Layer 3 of a small transformer language model trained on English Wikipedia (10 layers, counted from 0, width 128).
A neuron adds its activation times its output weights to the MLP's output. To switch it off is to set its activation to zero at one token and run the rest of the model.

Output weights of the MLP neurons that the questions are about. A number n stands for n times 0.00068.
n5: 90 -61 -74 -50 108 10 -96 0 70 15 -89 -30 -62 105 -86 183 96 15 59 -14 152 91 -187 -80 -43 42 13 -56 85 -21 66 10 -37 40 8 -191 -106 17 -142 22 116 -68 -91 -84 187 68 -44 -152 -30 123 -161 51 -15 -17 -121 30 -27 87 -106 13 5 49 108 -133 2 -31 -37 81 -65 41 -107 120 58 22 135 -78 3 -202 -13 49 118 0 154 -17 10 14 0 -154 -76 -104 7 -22 -42 -31 -5 -15 -71 -43 76 -119 -60 192 103 -27 -129 3 21 -38 155 -7 85 12 10 10 -51 -174 56 -28 64 99 74 -30 -51 -15 -48 51 92 72
n74: 99 39 -108 -87 -68 98 161 -41 -3 -49 153 0 8 14 -56 6 85 -62 87 -33 122 66 -40 -88 -106 61 153 170 62 -22 121 64 -113 -34 -90 -36 63 -69 33 11 -128 -103 -94 -58 110 196 -119 3 14 40 -104 -12 55 -236 -128 -110 37 -3 -103 43 -98 -168 -9 -116 -6 38 98 -26 -150 -212 34 -54 197 40 -29 111 102 -169 -136 88 125 124 155 52 27 -130 204 17 92 43 -14 105 140 -15 54 -123 -91 116 -72 53 90 -164 100 -156 6 119 35 -38 -19 -27 -157 -37 107 -19 -120 -6 -161 6 -136 92 -14 23 -20 0 -65 35 29 42
n112: -97 -51 90 101 61 9 -54 27 45 -185 128 -182 -6 67 -139 -37 43 124 60 35 -18 -46 -9 -6 -197 -227 -81 206 -55 99 -39 -123 0 3 -88 -67 -164 -102 75 66 -37 28 0 84 6 -102 -66 -91 -126 -74 49 41 -27 108 -115 -15 158 -42 6 218 47 -69 157 -12 130 -27 21 111 198 -21 58 91 21 -131 65 126 12 74 -131 -127 -126 -52 49 42 68 -41 84 -28 -118 -164 9 18 137 -54 71 185 45 -3 56 208 58 -64 -50 6 -55 19 3 140 71 78 68 9 -110 -48 -46 31 -25 140 112 45 136 -40 -88 -191 181 -472 37 52
n124: 80 92 -11 17 112 50 17 100 -23 121 -139 -19 138 -8 14 -51 136 39 -160 -54 63 -51 -31 -217 42 -63 -71 28 -19 95 -8 89 47 25 46 -72 28 131 -54 85 -3 79 23 -48 -29 8 -109 62 -31 112 -64 -20 -52 -123 245 -89 -117 -61 -28 190 -14 -28 61 -36 -116 169 11 96 16 -117 17 -59 78 25 264 -76 -148 91 64 -101 -32 120 -39 -174 -222 -13 28 -255 -31 -28 143 53 16 -52 227 70 -84 -20 -6 -80 28 92 -32 0 25 54 -95 97 78 -71 146 -19 -30 -79 130 0 68 14 43 0 14 -68 92 -79 -11 -130 258 -3
n191: -156 -35 -74 -25 -73 113 46 -251 55 11 45 -193 61 -14 95 65 37 80 -74 -48 93 -6 144 -56 115 -38 -116 23 0 -61 70 -63 0 -3 -34 -3 56 85 48 22 -14 -48 -20 182 -126 71 -3 27 199 -87 17 -54 -38 -77 -50 -75 61 121 -67 -212 141 253 -23 -47 -146 27 -25 130 75 -122 61 -59 -3 186 -131 11 -89 -177 105 6 -80 72 -8 52 65 69 -8 134 71 31 -59 -17 -112 20 140 -14 30 229 76 -69 44 8 43 46 -6 40 69 -65 199 53 86 47 -68 -71 28 -114 14 -68 -128 218 148 62 -163 70 -29 -85 -96 63
n217: 72 22 -54 115 10 -17 115 -115 26 -71 -103 -17 52 30 -120 15 19 50 31 5 54 41 -48 -161 -112 62 -46 111 45 -2 -17 -136 20 114 72 -22 -140 35 67 -57 13 -43 28 62 268 -103 112 41 43 119 40 -49 47 30 69 -150 10 -5 -53 33 118 -18 -85 118 122 -24 -5 110 62 -103 -107 123 12 -93 -18 15 8 -41 -34 -84 -18 23 78 66 10 -111 10 -109 72 -231 51 60 121 126 -10 -99 74 -33 -23 34 53 30 58 -83 -95 44 74 -108 -58 115 -121 -13 184 39 140 0 -190 -107 26 37 114 -74 111 61 -41 -210 -21 -107
n378: 86 -5 48 188 73 -83 -42 -37 129 27 44 32 -46 -151 148 3 41 19 172 65 80 -233 -16 19 -139 74 -66 -218 -75 10 -37 62 -70 -30 83 40 -49 64 -110 -139 -24 -106 -126 -28 28 -16 -6 -89 -84 157 -123 -66 -79 13 76 48 11 115 182 -35 -60 -138 17 -16 -46 -109 -128 3 96 -45 -35 -75 -154 -97 -124 -11 138 -73 -6 95 25 0 11 116 68 5 -82 -166 -41 -74 196 -105 -67 -62 89 65 37 49 -16 17 -67 -35 77 -65 -222 -19 133 -28 -21 -107 46 -43 -76 145 88 -58 -55 -184 -8 200 19 5 -28 79 -13 25 36 134
n418: 26 -79 72 -122 -14 -67 -84 87 -107 82 33 78 70 -5 -28 -77 -64 -35 -56 39 16 41 14 125 30 29 -125 -75 -84 119 76 -214 -51 134 -56 151 -88 -24 -93 -225 -66 79 214 69 -14 -29 -134 24 123 -19 -54 -11 42 109 -11 165 24 -73 167 35 -165 25 91 -125 -54 -24 -78 14 160 13 16 83 58 41 -150 99 -60 -110 250 153 137 -171 65 -56 -8 65 41 47 -64 -25 95 127 113 -48 52 55 50 76 8 53 -49 19 -57 5 -35 28 18 72 97 -28 96 -5 -145 61 47 -89 174 -88 130 -20 -163 -96 70 -112 163 61 61 48

Each question names a token from some text and the token that comes next. It shows the activations a of the neurons there, in the order above. A number n stands for n times 0.029.

Then comes g, the gradient of the next token's log-probability with respect to the MLP's output, scaled to length 1. A neuron's effect is roughly proportional to its activation times (output weights . g). A number n stands for n times 0.00077.

",", then " M"
a: -65 2 -3 9 14 -2 21 1
g: 16 -188 -48 233 -46 100 -142 45 -36 -96 -20 19 29 152 31 130 -51 -29 28 112 -86 59 -87 30 -72 -5 197 94 68 217 -53 24 -93 362 -199 -97 -277 95 30 -114 207 42 -42 81 124 -107 -78 -36 260 82 -47 -37 -195 -107 20 -110 326 -66 -39 44 -80 48 5 -79 98 -82 174 147 -67 71 154 69 39 203 -22 9 16 3 128 -26 156 44 19 86 -23 -10 -45 26 54 89 -79 204 103 314 269 -129 -126 34 58 126 47 -129 68 -95 20 8 -97 2 -84 -55 -255 -15 -2 -117 -5 -109 0 -71 23 -136 88 -83 52 116 40 101 -15 -108
Which neuron, switched off, raises the next token's probability most? n5

"v", then "e"
a: 4 -145 -2 -6 -15 -78 -8 -2
g: -97 19 -50 -92 -13 54 -153 -14 30 -142 102 18 -113 -40 20 -68 -40 -2 35 -13 8 1 49 -41 151 90 64 -157 -57 -122 12 346 -92 -142 -120 106 -116 3 77 245 9 42 -254 -29 177 60 -59 44 115 20 181 -242 31 -109 -148 478 -12 -64 -9 -84 53 -199 -8 102 -167 111 -36 -187 -41 3 211 235 20 84 176 -216 -190 28 -30 16 8 102 162 70 39 6 96 -55 74 -98 56 112 -91 -66 17 -133 69 -44 -52 -17 89 -34 1 8 130 -2 -144 -36 -116 5 44 -178 -14 -70 -82 53 -97 -48 -151 97 -27 218 0 -162 71 56 212 39
Which neuron, switched off, raises the next token's probability most? n74

" ", then "14"
a: -2 2 184 -6 80 3 -63 6
g: 42 34 97 -87 -52 25 -176 -120 -57 34 -66 205 -3 -43 74 -147 19 60 -70 125 49 139 -80 33 -177 -34 81 -114 37 -65 18 19 -140 105 174 55 35 -37 109 244 -47 -30 189 -168 -124 38 -171 50 -105 140 80 54 54 6 43 257 -201 -42 22 88 -49 -7 225 -86 186 187 161 -63 -104 185 9 -128 164 248 126 184 188 -11 -218 30 98 -66 42 -29 25 144 60 120 -26 -155 144 157 -131 -246 -68 -80 -214 77 214 -15 66 0 9 -25 146 -100 14 -16 3 -67 22 -30 -151 123 165 64 47 -75 12 41 -24 -307 89 -43 114 62 -32 -104
Which neuron, switched off, raises the next token's probability most? n191

"5", then "°"
a: 0 150 -19 -25 2 85 -394 0
g: -29 32 44 -58 -153 -40 -93 -9 -88 76 193 32 103 11 1 126 -151 5 -71 43 -112 141 1 89 100 -179 8 -107 -13 -6 10 376 68 -328 -161 -116 54 -67 -19 88 -23 -42 -67 -81 147 -13 -119 -29 -30 25 30 57 -166 -110 -110 175 221 -31 102 -52 -146 -43 -98 -24 39 119 3 49 204 -202 213 -45 95 95 106 -120 -259 -2 -187 96 72 88 -77 -21 1 -28 -135 -54 0 8 129 1 14 56 80 14 221 -69 71 -187 61 0 -7 -43 94 -84 93 -50 -147 98 -265 -81 -26 225 69 -65 100 9 293 -212 -29 40 65 -231 26 11 -4 184
Switching off which neuron hurts the next token most? n378

" of", then " "
a: -2 0 -3 -83 -5 22 17 2
g: -123 191 257 33 -50 128 69 -185 -3 18 11 -35 -234 -105 32 6 70 24 -18 117 36 78 75 180 -78 -165 97 -105 -137 -109 30 -93 -146 -17 -4 167 -6 -22 190 108 -68 -16 -101 -92 92 60 98 -55 -13 -153 -58 -47 44 177 54 -45 80 93 138 11 59 -68 43 52 45 -116 -22 -168 148 98 23 -68 -213 -178 -69 -8 150 36 51 -136 239 -108 193 -114 110 29 -82 75 26 -153 27 -245 -140 -30 -177 119 229 28 -165 -164 32 68 29 -67 94 -121 -156 -125 67 108 -4 95 -150 -121 69 -276 -208 64 -18 -47 -41 -137 57 -253 -46 12 -232 27
Switching off which neuron hurts the next token most? n124

" ", then "198"
a: -9 -5 -12 0 70 89 42 -93
g: -143 -80 -41 -33 77 11 31 -47 98 -108 208 -30 80 -23 -93 163 -118 -29 -7 -42 115 -174 143 260 -134 101 -50 -60 77 33 -1 15 69 -76 -210 -14 -38 -37 -101 37 6 -108 33 -92 125 21 152 -1 52 63 57 32 53 -191 171 -69 107 -76 99 -85 -73 -19 -261 -64 -101 -67 168 263 -6 -220 -61 -171 -72 -215 75 -15 -255 7 88 48 40 292 330 -111 109 63 -44 126 -20 -34 -17 317 -33 -72 -47 121 69 133 234 171 11 93 44 -111 6 -31 -73 -102 88 41 146 49 -47 -45 -34 47 -97 137 18 -160 138 143 21 144 -88 -55 133 -24
Switching off which neuron hurts the next token most? n191

" ", then " |"
a: 4 -14 275 3 39 63 82 -66
g: 26 -56 -109 203 -61 -21 -59 97 98 -5 -103 -91 52 40 -14 91 -148 172 137 -161 18 105 -197 -113 83 57 5 8 -110 34 106 261 -171 -75 -136 -71 -69 62 167 -106 78 125 -209 72 64 -144 -80 -8 -14 -17 72 -48 118 -101 55 -84 -5 -220 212 -113 -62 74 139 -86 7 -41 191 102 -52 156 -201 17 79 -29 -183 90 -6 -52 120 -13 100 97 -126 -235 -4 -77 21 -34 68 -20 -20 -387 47 -18 77 -45 135 63 174 -122 -61 57 33 -18 -104 15 -56 269 7 -15 -134 10 278 -179 -106 83 23 255 -86 117 -79 150 24 25 4 14 210 42
Switching off which neuron hurts the next token most? n418

"ate", then " of"
a: -3 -146 -6 6 -42 -1 -6 1
g: -245 8 -7 30 146 -17 200 6 21 -45 -208 -45 -29 103 25 -48 50 -13 -33 -62 -55 -85 84 -103 -117 223 96 5 -48 -76 104 88 -109 -377 -176 -143 21 -31 -131 -88 67 6 -85 -5 271 -105 -67 30 -91 -80 -141 -8 217 80 32 33 -27 30 -155 -26 -95 33 306 -8 3 -1 -226 6 -28 -25 -20 115 44 253 -33 -195 -129 46 -24 -79 60 35 266 -21 187 -60 -207 145 135 68 -111 -117 -46 -131 -58 53 -101 -95 -30 85 245 -8 2 25 95 -9 -159 -78 11 63 101 93 -19 26 -197 66 -81 -197 -110 32 59 55 -141 -140 -43 93 -215 78
Which neuron, switched off, raises the next token's probability most? n74

" S", then "y"
a: -30 4 196 -42 205 -10 -10 -158
g: -123 -50 -10 -51 20 77 67 -231 15 184 92 32 11 126 -28 16 153 -240 -151 59 -9 -218 -106 -39 93 -189 156 12 177 88 35 -31 2 -179 -16 48 13 14 -90 30 67 -91 -3 169 152 48 113 -106 200 -252 -29 8 111 -140 -105 264 -241 -82 39 -214 9 -32 64 45 -171 51 -70 -200 19 50 -48 -205 -134 -51 -119 -178 -94 62 168 -30 -172 97 157 -168 68 154 31 -68 -140 66 -24 58 -30 15 279 -130 -162 17 179 147 134 67 48 -69 81 -67 50 -37 15 -69 92 169 65 -6 72 94 197 -36 13 60 -69 -166 141 76 3 16 -139 -55
Switching off which neuron hurts the next token most? n191

"===", then "194"
a: 29 -3 82 1 4 0 -44 -164
g: 90 -116 28 45 -65 -10 53 -88 -185 -30 -2 -185 77 -301 45 7 64 -158 -19 -67 110 -37 -33 103 -13 -61 -51 -201 -20 -191 -68 119 -36 30 164 78 99 -81 266 80 -59 -180 79 161 -31 69 110 -5 87 93 63 -225 208 127 -181 125 131 -166 255 -33 29 -133 88 -33 0 -114 17 -213 -19 -9 -10 -26 -10 42 313 70 177 15 42 -37 271 129 -6 -82 25 -102 -90 -21 114 -84 -116 -135 -71 -119 47 -26 168 83 -125 -129 30 93 -15 18 84 -239 105 -37 -34 -97 46 -176 -166 -101 154 130 -88 131 72 52 56 -27 -30 119 -178 -52 159 -89
Which neuron, switched off, raises the next token's probability most? n112

"6", then "3"
a: 7 62 -14 -91 3 98 -348 0
g: -99 181 57 -32 28 57 -10 -16 193 -92 -91 -162 -81 79 -71 51 30 41 -117 -51 67 400 133 234 -152 -132 -98 -39 -12 -47 -54 -179 103 217 214 -99 17 102 -25 -55 132 144 -63 78 -23 157 114 -53 48 -270 -26 -50 300 117 16 -87 -9 48 -43 -154 101 -40 286 -6 89 -89 -98 188 32 -5 55 -98 -9 -127 -24 44 -19 32 115 1 159 -154 59 15 -67 -138 3 107 -38 65 -117 -168 -58 181 -46 54 -117 -208 27 25 -17 -151 -137 -95 47 101 -48 -83 82 -37 184 -154 -61 -162 -28 5 124 29 6 136 132 24 180 115 -3 167 -136 68
Switching off which neuron hurts the next token most? n378

"ings", then " bec"
a: 13 -108 -6 2 0 1 -2 -2
g: -58 -185 61 49 -181 -135 -77 111 -132 51 -22 47 7 -222 107 -130 104 -116 -103 -41 -33 -54 6 -236 -110 -48 65 63 -57 -85 78 0 6 259 -241 -69 -38 11 -182 -242 86 -104 12 76 39 -15 -272 -57 -3 3 -20 -45 57 165 -61 -256 206 -14 139 22 112 -176 -76 94 58 -4 56 165 -41 -135 154 11 5 -158 184 -46 45 -53 57 95 -109 -11 25 181 -21 88 -172 -222 -99 59 3 -137 61 18 -194 -127 -74 -48 59 -136 -99 17 85 163 172 10 -132 -237 92 -37 -32 -34 -239 -108 29 64 115 132 -60 -122 -64 -59 -55 -116 237 63 -123 7
Switching off which neuron hurts the next token most? n74